Layer 4 of a small transformer language model trained on English Wikipedia (9 layers, counted from 0, width 96).
In attention head 1, each number of a token's query is one row of weights dot the token's vector x plus its bias. The head spreads its attention over the tokens so far by the softmax of query dot key.

Query weights of the head. A number n stands for (n - 500) times 0.00083.
q0 (bias -0.052): 469 305 777 448 221 588 531 599 632 594 739 197 407 591 450 744 594 606 490 303 408 592 517 425 559 493 342 628 591 391 536 693 817 510 603 386 482 892 425 620 561 679 598 331 324 831 569 206 411 566 492 453 285 488 525 492 438 578 588 247 219 444 518 403 317 413 861 535 321 578 607 354 292 336 691 558 326 523 418 671 524 236 697 554 594 373 327 531 584 638 720 517 511 497 720 591
q1 (bias 0.012): 532 610 532 628 712 528 516 541 347 395 316 518 454 450 673 315 350 507 580 559 679 516 392 628 449 455 591 819 373 483 645 360 285 635 433 523 455 244 364 433 542 417 436 619 590 240 465 698 494 519 533 615 699 495 379 619 567 614 513 617 449 449 494 540 470 683 293 402 509 379 523 522 836 615 312 264 741 585 474 533 570 600 129 520 748 331 567 513 458 430 300 538 473 314 531 493
q2 (bias 0.010): 527 588 509 443 384 508 408 650 387 637 430 320 483 405 560 595 556 533 536 578 570 635 558 434 325 449 521 664 409 349 496 539 508 639 473 523 714 404 529 447 534 628 439 635 431 523 519 376 465 533 533 574 322 617 481 361 454 373 617 449 482 392 360 525 613 628 622 471 575 576 354 547 622 581 384 518 450 334 480 532 357 484 580 514 307 670 419 689 479 423 679 492 367 392 615 377
q3 (bias 0.135): 545 569 453 451 679 374 482 550 406 265 471 717 529 235 521 317 605 428 569 261 612 387 404 589 442 533 614 504 402 429 502 308 385 403 357 463 643 329 608 458 342 501 470 583 627 369 323 705 541 571 633 607 654 484 325 670 422 491 581 455 580 635 607 314 592 645 202 340 489 584 623 623 493 606 363 527 582 583 552 333 433 608 232 518 535 509 601 537 549 240 360 551 547 368 457 501
q4 (bias 0.041): 689 647 854 415 547 416 527 565 339 344 257 566 580 384 624 380 506 473 662 342 652 418 392 521 328 406 607 715 340 428 460 457 496 554 427 670 315 410 484 217 552 528 625 788 633 605 507 577 638 496 493 515 565 364 370 666 617 424 504 464 711 535 620 217 544 689 383 379 593 470 497 575 683 414 466 457 614 360 698 405 498 625 388 641 638 485 709 542 513 322 563 469 377 488 382 374
q5 (bias -0.032): 592 429 663 297 253 542 573 502 431 515 625 486 586 23 489 616 571 579 475 483 362 559 531 572 273 267 757 606 486 246 673 445 396 590 653 415 590 472 534 467 487 770 685 624 357 699 543 801 209 230 571 336 346 761 215 369 422 503 684 658 345 705 436 613 605 538 438 378 547 356 346 81 764 510 461 662 485 536 619 521 719 557 422 557 545 264 411 704 455 348 420 283 457 633 542 527
q6 (bias -0.110): 282 507 445 590 83 454 510 528 506 687 566 165 468 486 445 515 437 527 430 432 612 313 400 433 625 331 515 498 502 466 402 500 716 509 544 565 578 650 683 399 454 581 625 426 420 625 560 445 339 498 474 285 535 476 575 394 478 654 596 485 401 412 403 504 611 212 585 519 355 435 395 425 416 343 595 346 483 282 661 711 594 436 651 614 708 689 511 541 461 717 606 468 736 551 497 593
q7 (bias 0.126): 578 377 336 594 521 327 361 651 530 473 365 524 589 420 563 235 545 570 274 484 563 195 422 645 583 577 613 472 460 650 555 361 538 574 399 718 607 295 441 242 491 341 595 451 619 331 312 425 649 313 564 539 552 485 531 611 430 373 470 433 530 550 484 362 696 464 41 634 541 418 467 726 497 730 465 306 440 666 408 486 535 629 403 417 570 337 577 294 356 450 554 429 834 284 642 477
q8 (bias 0.118): 475 680 471 635 872 490 612 297 723 408 677 382 661 448 438 536 487 558 534 269 553 484 508 472 435 549 719 419 585 284 440 545 414 459 460 383 472 330 465 356 524 386 570 578 520 218 433 458 584 762 472 549 530 287 677 597 427 361 512 557 613 532 685 409 638 452 322 481 580 614 449 595 502 528 497 612 419 634 188 383 572 641 751 422 636 454 699 480 431 469 294 441 535 439 393 637
q9 (bias 0.049): 455 448 485 416 443 373 687 412 395 301 461 826 539 539 644 607 319 305 370 522 539 321 884 629 639 454 607 346 597 481 786 520 453 390 489 615 325 459 427 730 447 452 583 654 409 605 849 604 560 468 586 382 527 622 285 323 539 481 379 734 890 603 476 514 512 498 528 731 296 506 445 545 471 492 699 517 385 733 485 395 292 403 404 478 175 663 541 188 549 687 520 686 436 473 658 584
q10 (bias 0.353): 689 508 440 382 903 424 486 744 538 311 315 759 527 405 376 260 581 518 583 409 724 598 590 604 486 560 229 460 495 446 547 318 398 657 372 500 600 423 375 288 535 279 240 621 558 98 378 528 628 667 756 845 701 751 628 731 620 441 384 449 760 642 537 608 544 559 243 623 659 534 840 593 633 386 277 310 506 514 473 248 408 540 485 280 231 435 603 509 385 137 380 457 715 335 390 554
q11 (bias -0.231): 659 569 704 302 420 580 602 461 620 735 636 276 554 683 263 665 388 505 648 511 449 343 559 411 759 374 489 518 411 507 396 755 502 565 525 272 512 660 607 542 251 527 631 587 619 214 600 158 408 587 476 464 541 640 516 215 295 594 457 486 499 434 416 476 587 542 758 343 525 535 215 624 558 621 464 652 506 277 475 834 554 658 379 477 503 505 547 549 200 378 507 435 673 472 548 296
q12 (bias 0.009): 582 604 494 180 501 351 521 677 601 583 760 551 541 505 285 327 540 472 373 645 430 620 408 416 456 588 357 252 456 463 498 450 668 607 437 436 510 630 436 445 277 446 550 486 383 413 574 648 661 599 474 462 654 678 595 430 458 627 450 423 584 703 508 331 793 368 364 515 404 370 477 562 372 418 553 405 501 250 386 764 712 340 528 381 619 663 501 165 235 358 624 716 437 350 540 578
q13 (bias -0.029): 268 433 507 394 526 666 476 337 567 441 520 413 547 501 660 288 614 491 483 491 403 448 442 303 654 524 598 542 579 582 495 449 774 471 525 272 265 332 386 379 451 516 433 321 547 525 343 273 667 584 496 564 312 738 533 303 530 250 326 283 640 375 513 427 435 470 561 511 635 640 587 663 883 499 392 570 582 676 579 560 403 437 408 592 421 434 571 372 374 643 604 537 362 456 413 354
q14 (bias 0.099): 374 357 639 619 495 445 492 303 435 833 486 353 578 547 567 442 569 527 805 577 739 436 646 419 773 626 900 494 738 51 546 504 599 450 516 432 347 594 485 529 473 656 640 558 467 465 415 452 413 619 832 453 564 435 596 451 449 460 463 527 503 499 663 411 652 585 588 703 569 419 495 580 356 466 361 392 368 84 510 598 308 442 511 412 539 304 515 748 458 701 419 676 463 322 482 304
q15 (bias 0.082): 607 401 420 524 382 385 470 575 412 542 394 399 249 489 578 420 527 673 362 566 402 575 659 496 445 293 717 587 465 303 207 517 702 696 476 597 555 750 322 555 640 484 568 306 306 586 455 351 457 737 538 227 657 466 354 501 309 536 496 385 551 478 430 409 502 557 547 473 441 590 611 381 649 373 554 700 541 424 467 579 413 745 611 370 376 370 511 435 561 720 525 380 483 437 724 620
q16 (bias 0.024): 539 484 469 451 558 485 555 569 622 655 632 481 572 541 464 565 504 392 546 423 599 523 423 339 329 495 260 587 371 619 607 419 606 665 581 545 658 674 509 569 537 562 629 366 511 519 515 685 707 576 599 565 695 523 493 294 500 469 452 549 627 590 332 537 719 510 235 511 682 466 530 567 493 508 382 474 422 506 598 414 538 414 688 427 586 596 547 663 532 490 723 378 371 423 351 497
q17 (bias -0.011): 370 333 546 389 323 476 574 432 525 625 671 397 605 572 599 648 535 767 529 535 369 390 552 745 730 337 486 421 620 378 566 586 437 549 551 396 643 587 641 621 331 636 376 444 469 590 475 426 412 319 537 318 322 417 617 615 375 668 490 416 363 582 511 403 474 345 747 662 239 428 480 238 269 492 661 589 443 546 630 686 501 433 579 572 547 545 369 467 299 526 400 389 687 564 619 547
q18 (bias 0.052): 673 599 526 481 697 418 577 430 390 317 439 654 393 427 570 336 491 347 719 443 852 664 349 538 457 434 692 893 421 467 216 482 330 577 441 626 286 250 470 303 408 540 486 602 618 461 496 563 656 547 484 538 521 507 375 479 710 516 351 636 623 502 575 473 547 703 204 316 513 576 542 709 710 494 433 457 688 699 586 325 485 618 389 613 535 395 516 649 427 446 280 502 357 381 357 566
q19 (bias 0.021): 659 351 393 322 285 542 335 419 602 637 552 591 499 399 551 498 484 653 446 544 508 585 751 289 307 687 472 408 380 496 583 519 447 688 493 298 530 434 456 523 379 435 616 384 398 518 347 469 237 470 443 618 658 744 571 523 402 524 413 384 548 487 300 483 409 560 579 443 429 473 427 270 483 555 482 520 413 411 225 369 629 425 609 539 412 594 528 406 592 487 496 401 373 656 516 421
q20 (bias 0.085): 626 412 343 510 607 394 432 598 671 641 369 759 464 560 477 341 516 678 554 357 568 348 480 410 590 646 384 178 432 433 505 314 516 400 478 747 508 187 533 404 300 362 482 580 524 422 280 651 681 513 389 442 444 485 604 689 523 450 446 415 752 461 394 416 424 754 320 540 662 471 535 668 414 434 562 338 433 487 489 628 641 618 344 463 642 601 501 257 329 769 592 522 583 535 266 578
q21 (bias -0.013): 221 370 467 677 564 394 713 392 153 561 142 741 306 398 433 394 379 517 618 424 537 663 551 427 333 437 482 569 384 553 425 694 395 408 421 549 496 449 367 445 691 332 295 601 476 470 600 540 510 728 540 477 496 442 471 465 541 514 584 789 780 482 618 630 338 569 230 386 452 572 427 590 685 411 454 590 595 402 430 255 472 599 532 686 540 471 560 626 576 546 463 562 549 509 585 647
q22 (bias 0.081): 648 488 322 498 413 390 465 691 607 402 507 604 483 573 456 291 541 332 616 471 550 336 355 366 650 626 602 464 369 402 496 534 774 637 507 758 697 516 711 544 492 586 421 515 725 508 368 491 765 361 555 474 264 568 581 542 466 490 522 242 502 487 748 453 257 765 591 597 402 471 397 537 292 324 503 405 510 293 243 536 635 581 554 497 666 453 406 524 456 573 435 543 521 417 600 612
q23 (bias 0.091): 416 512 268 576 476 384 554 325 496 358 533 373 747 385 445 402 458 517 461 452 387 666 481 355 319 494 317 436 457 503 545 453 583 492 294 370 438 512 535 682 751 755 647 366 565 657 329 513 712 587 574 451 722 548 563 417 504 579 523 661 556 563 472 552 454 279 645 580 345 568 398 361 590 414 384 521 450 828 496 451 455 466 614 538 563 547 495 444 454 605 520 433 452 684 662 564
q24 (bias 0.152): 641 348 423 527 554 631 488 714 704 503 548 528 578 469 367 713 639 341 668 314 342 525 680 507 517 617 369 372 678 282 678 441 481 538 350 518 624 634 396 580 663 636 551 735 218 540 448 485 633 477 483 489 414 297 731 602 571 656 583 367 552 846 483 718 510 431 482 702 386 520 399 127 300 431 604 525 314 416 417 550 662 659 662 429 720 632 324 611 357 534 236 596 729 493 517 448
q25 (bias 0.044): 321 628 216 385 249 271 402 594 475 468 378 263 513 711 793 336 419 470 436 559 510 489 379 487 385 515 585 391 491 647 762 647 509 644 430 466 455 503 908 357 478 534 580 604 188 455 514 278 465 299 525 636 624 688 573 498 467 416 353 461 451 357 431 617 420 417 486 600 498 305 602 481 717 659 440 447 464 558 500 650 709 462 492 756 366 581 606 646 594 368 754 487 679 561 685 568
q26 (bias 0.032): 548 696 609 515 542 653 420 634 414 655 539 621 628 399 474 479 579 573 508 716 635 555 590 667 348 572 460 479 462 508 524 394 542 539 590 565 464 503 565 322 331 645 364 573 496 633 445 409 441 585 504 459 448 699 477 579 481 504 492 497 507 497 544 461 599 637 446 605 412 528 582 494 615 434 587 528 540 434 538 551 452 507 577 682 422 371 501 462 608 446 536 572 589 513 520 584
q27 (bias -0.052): 525 410 527 490 503 663 276 511 587 693 449 352 689 494 504 602 477 361 622 609 663 351 394 649 335 600 404 551 558 631 522 449 486 624 385 529 551 547 572 488 560 555 722 244 524 530 272 532 608 340 540 500 455 643 563 589 377 599 666 636 472 682 431 372 436 467 489 443 473 416 531 216 555 398 524 520 575 566 669 419 274 414 380 543 572 489 480 614 656 516 455 215 667 325 506 571
q28 (bias 0.103): 716 468 540 540 538 324 690 515 458 309 544 463 430 464 622 592 633 443 651 469 509 373 603 262 612 463 553 279 610 284 442 443 644 541 392 317 494 543 517 557 498 872 449 659 447 548 554 476 664 486 507 707 190 595 360 244 590 422 565 656 393 464 398 510 342 476 582 634 645 527 620 438 784 489 679 373 657 401 343 433 392 464 558 467 561 428 626 377 450 429 698 272 211 722 502 664
q29 (bias 0.140): 558 894 724 417 680 255 551 588 587 377 516 373 468 366 650 392 349 470 398 488 565 504 268 589 457 368 535 423 615 412 476 524 380 356 563 334 583 471 408 611 387 746 419 444 392 448 608 419 495 499 616 454 431 283 487 512 637 296 434 558 539 297 587 423 453 607 642 339 405 634 494 504 746 363 491 407 557 309 400 544 482 727 602 384 352 754 530 729 518 694 613 319 572 535 646 613
q30 (bias 0.026): 782 474 546 501 698 562 560 587 478 391 374 576 566 736 472 342 450 355 314 603 602 476 507 550 541 438 449 392 608 329 628 528 561 245 584 335 336 533 635 674 574 429 591 611 374 599 528 524 461 678 428 474 415 319 486 527 618 416 447 400 430 395 589 575 668 451 422 534 599 570 433 550 411 457 442 420 254 666 664 559 580 592 469 580 512 145 721 226 598 326 546 398 516 532 484 436
q31 (bias -0.051): 565 541 465 503 592 631 383 572 321 616 476 526 564 497 806 347 302 443 877 541 561 633 419 456 517 386 634 514 374 274 254 334 643 263 469 841 243 467 576 642 412 707 710 471 444 501 430 693 544 431 349 405 410 249 526 593 585 269 482 433 462 692 529 486 375 399 575 344 383 618 539 627 773 633 369 438 539 492 613 415 401 563 495 463 495 582 505 477 344 318 386 448 499 654 499 566

Each question shows a short text with each token's key, already scaled and adjusted for position as the last token sees it. A number n stands for (n - 500) times 0.0032.

Then comes the last token's vector x. A number n stands for (n - 500) times 0.0091.

0 "up": 539 371 591 587 645 523 462 542 617 634 595 493 477 546 542 448 402 481 537 400 441 529 561 456 475 480 196 805 463 525 458 549
1 " to": 532 459 517 556 626 518 418 553 536 554 652 423 593 534 494 452 472 468 562 458 463 601 558 494 480 490 247 718 550 484 471 558
2 " ": 594 503 647 537 570 562 399 538 452 478 661 437 620 557 533 432 499 451 593 509 568 562 644 540 495 543 293 693 467 497 479 499
3 "6": 452 572 582 587 604 523 387 448 442 462 627 492 598 528 483 379 556 480 596 487 513 510 518 505 416 563 275 652 547 490 389 442
4 "0": 524 490 575 522 519 489 369 490 502 461 622 470 615 558 514 397 440 556 528 497 528 485 518 577 481 539 377 651 582 478 505 445
5 " d": 377 603 481 603 601 496 425 531 523 463 679 451 582 522 596 471 410 534 636 488 583 586 576 438 417 522 275 696 415 510 495 592
x: 506 494 508 544 543 487 476 602 507 395 495 639 381 433 769 396 397 494 532 456 495 609 537 504 520 464 405 465 415 439 513 398 611 626 294 503 675 665 275 411 628 392 304 467 569 443 617 507 417 484 377 511 486 424 515 581 578 698 574 458 541 453 482 517 409 536 342 624 591 502 654 504 428 619 656 536 430 380 504 333 522 653 621 416 429 592 397 406 501 471 515 407 487 622 448 473
Which token does the last token look at most, and with what share of its attention? 1 " to", with about 40%

0 "am": 551 339 610 510 613 500 429 467 569 516 547 483 517 588 582 443 363 530 517 469 510 553 492 468 415 481 304 704 462 562 514 575
1 "ed": 578 402 519 527 599 515 417 532 555 579 537 428 514 501 662 516 435 447 572 420 520 570 552 458 512 374 264 744 495 527 556 674
2 " the": 537 453 538 526 559 478 418 557 587 473 674 359 610 524 615 553 509 475 558 443 542 490 617 489 521 592 346 741 503 556 547 565
3 " R": 463 499 537 592 596 508 410 564 573 546 648 406 485 555 599 516 658 372 629 453 546 557 583 390 370 596 247 741 386 513 477 577
4 "M": 394 533 572 578 486 503 413 489 581 477 650 489 457 648 558 496 531 472 529 440 462 475 464 430 442 474 292 736 358 497 439 600
5 "A": 527 524 578 496 466 527 500 514 555 534 622 483 537 564 593 489 477 487 529 523 470 511 466 469 568 493 332 680 460 586 450 582
x: 486 531 595 539 433 463 512 473 596 516 532 354 673 611 678 579 476 444 442 433 536 443 712 328 445 516 487 478 774 448 610 637 520 705 319 574 554 636 290 478 465 442 421 716 461 554 326 497 465 523 491 485 485 495 368 571 453 410 444 533 458 676 562 485 551 482 553 500 413 433 674 491 637 322 345 451 372 527 405 510 410 568 446 346 472 442 539 618 451 643 320 309 736 349 326 447
Which two tokens does the last token look at most, in order? 2 " the", 5 "A"

0 " and": 524 532 542 516 548 533 417 542 556 438 699 380 657 545 535 449 431 479 551 466 527 523 605 481 537 528 356 650 505 532 495 515
1 " are": 587 411 530 542 601 460 468 558 570 546 668 401 602 616 619 524 446 464 546 447 535 550 661 421 463 584 248 654 527 504 514 507
2 " or": 552 510 565 563 637 581 469 574 591 485 668 451 599 553 550 528 644 374 622 406 551 605 597 352 452 570 269 671 458 530 508 547
3 "g": 433 606 525 608 600 548 403 474 611 539 636 462 595 591 648 501 620 472 636 453 576 556 627 448 512 518 181 722 442 463 475 546
4 "an": 357 597 548 536 583 527 468 559 592 421 640 567 600 537 569 410 475 503 584 500 531 579 581 373 437 660 294 693 418 526 579 588
5 "is": 479 578 557 519 565 509 489 547 594 482 667 487 582 465 561 525 516 424 506 479 521 535 551 379 510 469 251 640 376 530 586 458
x: 522 606 615 456 625 378 529 480 367 340 442 464 433 679 490 434 407 595 377 599 593 479 457 547 515 530 404 543 586 409 519 297 569 583 336 595 561 368 316 292 667 571 253 504 529 665 448 633 451 443 621 696 479 493 433 732 529 575 513 525 532 618 524 497 486 659 416 453 636 641 645 394 586 517 324 497 570 491 473 430 522 687 456 469 633 487 512 545 340 546 195 378 377 458 461 666
Which two tokens does the last token look at most, in order? 3 "g", 2 " or"

0 "2": 622 428 620 591 610 503 420 570 553 487 602 574 591 509 677 463 404 442 447 469 594 460 512 487 527 552 336 755 474 498 538 461
1 "2": 647 470 630 595 600 505 420 570 553 487 603 574 591 509 677 463 551 412 487 485 605 460 510 488 527 552 336 755 474 498 538 461
2 " |": 506 620 553 542 576 512 450 566 516 432 611 568 640 539 534 529 605 407 575 487 526 506 566 477 512 569 299 713 513 537 445 563
3 " ": 539 555 623 517 567 565 403 568 479 490 647 515 626 578 531 461 568 457 602 491 549 586 590 596 581 586 305 653 452 549 538 492
4 "1": 499 534 606 549 577 479 408 461 403 470 678 524 578 552 521 454 547 512 592 460 515 497 436 555 466 548 335 689 509 470 475 491
5 ",": 443 524 444 521 507 476 379 606 462 443 621 541 686 614 551 434 412 561 607 475 585 593 567 590 544 617 309 705 522 523 446 520
x: 697 445 375 538 566 561 403 723 467 477 524 683 570 548 415 340 427 550 492 532 470 561 453 513 259 731 294 378 467 537 539 618 558 664 386 486 562 584 288 449 693 573 400 623 653 369 484 449 462 571 434 608 354 617 638 653 481 424 477 349 610 481 496 436 414 540 532 497 526 371 624 452 442 534 361 487 385 428 422 344 398 636 379 498 629 493 354 400 565 514 730 513 636 474 425 626
To which token does the last token give the most attention? 3 " "

0 " p": 568 383 581 537 608 519 431 530 553 599 683 415 498 579 636 512 375 490 551 398 510 567 560 439 481 541 246 730 472 518 477 564
1 "e": 732 319 578 588 580 516 413 576 508 570 582 550 534 525 517 372 489 343 628 449 450 499 604 507 459 543 158 834 436 456 482 535
2 "ac": 516 488 517 551 593 606 467 604 536 551 550 503 468 475 506 505 705 273 561 491 491 601 637 415 364 579 166 788 438 498 547 616
3 "e": 504 558 496 539 518 511 420 458 538 491 639 550 467 507 504 367 674 317 629 478 485 548 560 476 410 489 219 796 376 500 532 552
4 ".": 462 515 594 497 514 589 360 559 581 428 646 491 706 508 453 441 501 535 534 501 494 521 629 507 502 486 272 705 454 531 456 589
5 " The": 502 480 492 544 485 463 419 531 578 438 684 389 605 509 509 488 518 499 556 475 523 473 575 462 509 596 366 695 481 532 561 580
x: 581 494 369 545 672 379 510 580 458 470 372 641 457 430 570 577 543 533 449 489 431 556 519 599 376 225 458 373 515 563 438 367 521 616 174 455 418 716 480 442 457 486 507 522 499 517 485 468 438 488 696 569 437 525 408 536 397 530 525 536 541 460 583 415 328 540 765 554 659 465 728 575 391 424 718 638 366 568 530 516 694 547 484 450 425 643 566 449 356 499 592 483 297 421 393 613
Which two tokens does the last token look at most, in order? 0 " p", 5 " The"

0 "if": 548 411 614 535 584 433 492 583 575 566 595 504 522 592 592 450 426 481 536 409 551 596 594 467 441 494 251 764 395 463 535 558
1 "i": 592 474 556 583 572 610 462 485 541 567 588 533 636 499 553 490 514 368 561 494 576 528 465 410 483 396 295 685 394 445 579 464
2 "ed": 543 505 493 512 570 494 461 555 533 581 586 455 555 490 586 556 551 404 556 426 558 547 539 382 469 396 342 717 463 531 600 657
3 " le": 443 519 509 573 525 442 403 594 552 584 614 440 475 588 498 351 552 416 645 360 498 610 449 411 328 553 357 660 362 487 520 514
4 "g": 388 580 456 589 500 561 450 471 620 609 598 465 571 573 666 499 393 578 569 493 587 566 481 482 531 482 377 609 436 431 522 531
5 "al": 537 542 526 541 444 433 481 516 615 478 656 397 519 489 515 545 419 477 515 489 506 545 435 489 426 588 356 699 396 577 542 532
x: 474 496 551 431 615 438 500 465 474 620 343 530 506 597 543 411 675 349 336 554 449 422 386 612 408 427 451 564 527 402 417 411 581 647 398 740 458 608 560 439 576 429 425 527 387 423 483 569 298 316 571 502 594 500 427 450 591 682 380 592 440 725 584 434 590 488 587 485 669 538 626 553 674 645 514 548 266 524 376 447 299 670 487 426 344 584 341 792 492 392 549 393 533 367 461 666
To which token does the last token give the most attention? 3 " le"

0 "er": 515 355 534 525 545 569 485 517 624 524 600 414 393 490 551 542 421 475 562 425 453 511 584 414 434 453 263 731 440 551 566 580
1 " O": 539 392 558 505 551 440 439 535 577 618 637 407 476 559 554 491 507 524 588 446 516 524 525 441 409 550 247 694 415 606 482 532
2 "l": 600 377 540 569 620 458 391 542 581 527 582 449 630 583 523 437 572 405 663 408 478 640 538 495 407 426 197 727 408 369 519 503
3 "ov": 512 538 532 593 475 518 473 460 568 540 613 485 515 544 592 426 642 460 586 493 532 490 543 440 393 522 287 654 335 448 448 583
4 " ": 486 497 561 457 489 564 368 504 494 458 648 449 623 567 566 424 550 463 621 497 547 590 616 635 519 537 327 676 486 555 554 509
5 "Q": 382 566 521 559 563 487 361 447 534 604 655 493 534 623 572 458 440 463 633 557 542 516 523 503 418 548 236 600 491 550 492 539
x: 524 430 634 485 613 509 418 570 476 355 475 484 554 551 796 530 456 577 438 312 439 511 453 682 436 373 340 512 649 516 580 545 517 512 407 439 434 466 472 462 418 424 521 555 557 448 513 662 664 548 412 497 504 453 449 538 691 496 420 404 457 521 635 530 450 375 382 519 497 348 712 482 572 468 504 455 132 570 603 439 510 621 469 560 487 510 424 391 629 664 399 429 638 450 528 375
Which token does the last token look at most, and with what share of its attention? 1 " O", with about 40%

0 "1": 538 439 589 545 547 495 427 577 516 441 646 500 592 547 618 490 477 439 432 459 559 470 508 553 536 560 347 751 502 514 516 435
1 "8": 564 500 639 580 611 509 468 556 536 440 657 554 642 526 696 489 526 386 459 477 568 508 582 455 511 581 324 636 468 559 512 429
2 ",": 510 588 507 510 470 547 419 610 520 377 655 557 703 556 511 412 583 472 565 526 559 558 574 605 555 587 380 675 477 534 492 506
3 " ": 535 537 604 504 555 576 372 550 490 468 665 489 632 575 499 440 589 457 625 501 552 588 622 614 533 573 311 651 468 560 533 504
4 "1": 517 510 603 526 552 500 375 467 419 457 693 500 610 567 503 440 539 520 560 459 504 490 459 622 472 539 308 696 538 451 438 490
5 "9": 489 578 497 598 615 533 361 530 567 494 610 534 597 536 551 433 376 556 655 484 542 534 632 546 486 543 212 658 538 477 464 450
x: 567 411 461 541 549 312 495 588 434 294 613 314 514 614 427 359 558 604 470 566 731 580 457 734 600 589 519 309 465 605 453 513 587 609 365 525 403 675 415 356 622 544 396 681 548 208 413 592 416 646 482 616 453 388 498 587 564 421 536 674 471 502 394 364 628 596 450 525 456 432 602 597 501 372 318 249 386 539 613 459 398 686 419 545 544 473 519 495 538 519 467 677 602 414 399 574
Which token does the last token look at most, and with what share of its attention? 1 "8", with about 40%

0 " ": 474 427 715 524 597 549 366 557 496 436 661 489 700 602 548 431 408 533 477 463 529 609 699 582 472 549 227 689 461 504 482 524
1 "im": 574 333 681 555 665 484 384 519 570 382 645 582 642 604 528 531 461 485 528 369 488 640 569 482 396 429 226 709 419 564 482 596
2 "p": 468 442 519 564 600 540 490 505 577 466 668 482 564 521 556 551 565 407 573 477 473 634 548 463 425 516 257 717 396 521 474 492
3 "r": 406 596 592 615 525 603 449 513 578 506 651 516 555 452 428 375 640 377 629 392 504 575 514 385 395 426 224 748 368 514 390 542
4 "is": 427 567 530 527 505 516 517 550 529 459 653 472 599 495 525 497 551 385 519 464 568 527 497 414 500 444 334 693 387 488 526 533
5 "on": 361 616 504 640 573 422 417 490 572 452 641 501 515 494 568 476 559 485 597 424 469 615 634 489 434 476 218 731 392 514 418 604
x: 509 596 535 703 614 350 479 461 534 604 484 472 563 499 604 500 477 576 567 456 470 707 577 365 594 716 490 704 561 340 516 437 444 335 377 641 490 430 542 413 601 396 413 546 548 366 448 259 507 410 361 539 478 522 372 493 472 620 384 473 456 426 676 401 457 616 611 484 641 545 699 515 547 326 388 418 231 434 462 525 516 728 526 589 318 556 540 308 474 425 615 374 563 484 380 599
To which token does the last token give the most attention? 1 "im"

0 "nd": 606 371 601 571 660 547 442 584 642 571 616 547 497 486 594 457 334 453 512 365 424 525 536 421 421 528 183 779 395 493 513 617
1 "er": 617 367 545 564 575 554 475 586 664 527 596 448 387 497 542 503 488 380 561 395 447 524 595 441 432 458 131 751 437 533 587 606
2 "w": 572 419 566 576 605 489 454 483 640 554 661 431 578 469 625 478 485 478 554 430 552 600 587 401 385 462 271 663 440 589 488 562
3 "ent": 445 488 539 577 531 515 510 512 655 517 663 397 611 413 634 510 516 477 570 468 581 553 591 389 468 459 325 684 403 557 523 592
4 " s": 356 538 474 574 543 534 406 538 552 584 660 399 540 538 535 506 540 411 576 449 570 568 556 462 454 532 265 716 474 561 517 598
5 "ig": 398 645 426 556 568 457 360 530 542 512 595 449 552 660 502 464 435 394 641 422 575 670 597 461 340 441 177 677 523 467 529 598
x: 446 347 459 617 441 581 469 611 409 325 496 622 609 314 396 529 654 435 663 530 588 692 549 589 464 437 225 479 420 470 535 386 364 531 642 483 528 487 486 347 374 462 439 636 571 457 593 625 601 324 579 569 507 568 460 435 635 346 564 533 776 379 450 386 517 571 378 593 256 494 575 532 710 441 516 394 252 595 644 343 547 357 549 531 468 516 612 515 443 685 397 438 576 485 479 554
Which two tokens does the last token look at most, in order? 4 " s", 5 "ig"

0 " pro": 607 340 623 495 622 538 440 654 516 592 595 436 545 502 474 454 365 448 626 323 428 635 504 404 394 455 245 760 423 465 469 627
1 "j": 623 413 553 580 528 536 393 453 471 577 589 519 526 623 497 444 413 447 594 447 501 545 449 472 375 496 279 768 399 463 429 645
2 "ect": 540 513 540 469 455 581 458 588 473 614 601 464 600 596 511 488 559 399 525 451 576 599 559 446 483 571 320 604 411 563 509 565
3 ",": 486 539 463 474 433 532 408 553 498 428 661 512 680 534 447 416 544 550 555 528 545 537 517 551 502 553 410 682 448 502 489 550
4 " a": 449 540 465 549 562 479 433 591 521 528 670 389 543 541 530 495 530 489 593 452 539 527 502 490 479 566 338 710 512 559 521 602
5 " l": 325 638 427 602 615 504 410 564 570 544 621 382 461 599 506 463 383 437 650 440 578 582 535 414 383 559 199 718 440 460 470 575
x: 438 637 490 449 463 470 586 513 520 446 520 637 360 365 810 506 617 633 428 555 429 560 386 596 424 483 454 430 552 404 506 447 561 502 490 522 512 549 321 422 759 440 541 504 489 436 703 456 542 476 503 473 364 512 492 493 701 686 472 400 429 538 418 392 443 543 348 522 424 428 621 456 315 497 629 539 475 509 628 203 461 571 592 396 505 551 535 477 469 559 485 556 418 558 494 532
Which token does the last token look at most, and with what share of its attention? 0 " pro", with about 30%

0 "ot": 500 366 611 506 566 540 524 557 513 478 609 454 512 531 542 523 349 500 555 478 505 637 617 448 459 524 259 782 415 431 455 576
1 " G": 569 447 541 548 551 495 437 506 564 578 678 415 528 595 684 555 468 507 541 475 566 505 515 436 486 503 318 656 496 559 478 575
2 "un": 557 412 570 544 647 414 398 608 619 581 565 514 503 622 660 467 619 421 546 389 520 531 593 398 459 546 185 742 447 506 588 627
3 "n": 454 506 564 582 673 471 376 471 591 527 630 574 617 505 583 488 626 363 524 433 527 542 498 393 501 522 253 664 400 442 546 528
4 "ar": 452 586 525 566 595 428 491 496 598 485 641 420 504 581 584 455 486 376 518 464 503 487 471 386 462 530 197 623 418 517 522 530
5 "s": 469 585 506 563 531 515 473 538 599 585 620 441 533 455 576 494 425 430 484 472 527 524 521 423 578 492 205 653 419 559 513 549
x: 609 538 646 356 583 488 547 496 540 410 523 360 491 491 662 568 437 545 462 504 552 553 327 631 599 706 481 410 640 514 516 480 565 543 164 527 516 497 234 430 465 456 390 600 453 621 330 492 536 631 687 387 405 583 360 560 587 536 667 586 399 639 525 684 555 448 433 258 681 495 600 404 500 452 364 569 655 529 416 404 361 562 513 492 481 397 387 545 485 567 592 406 495 461 346 518
To which token does the last token give the most attention? 1 " G"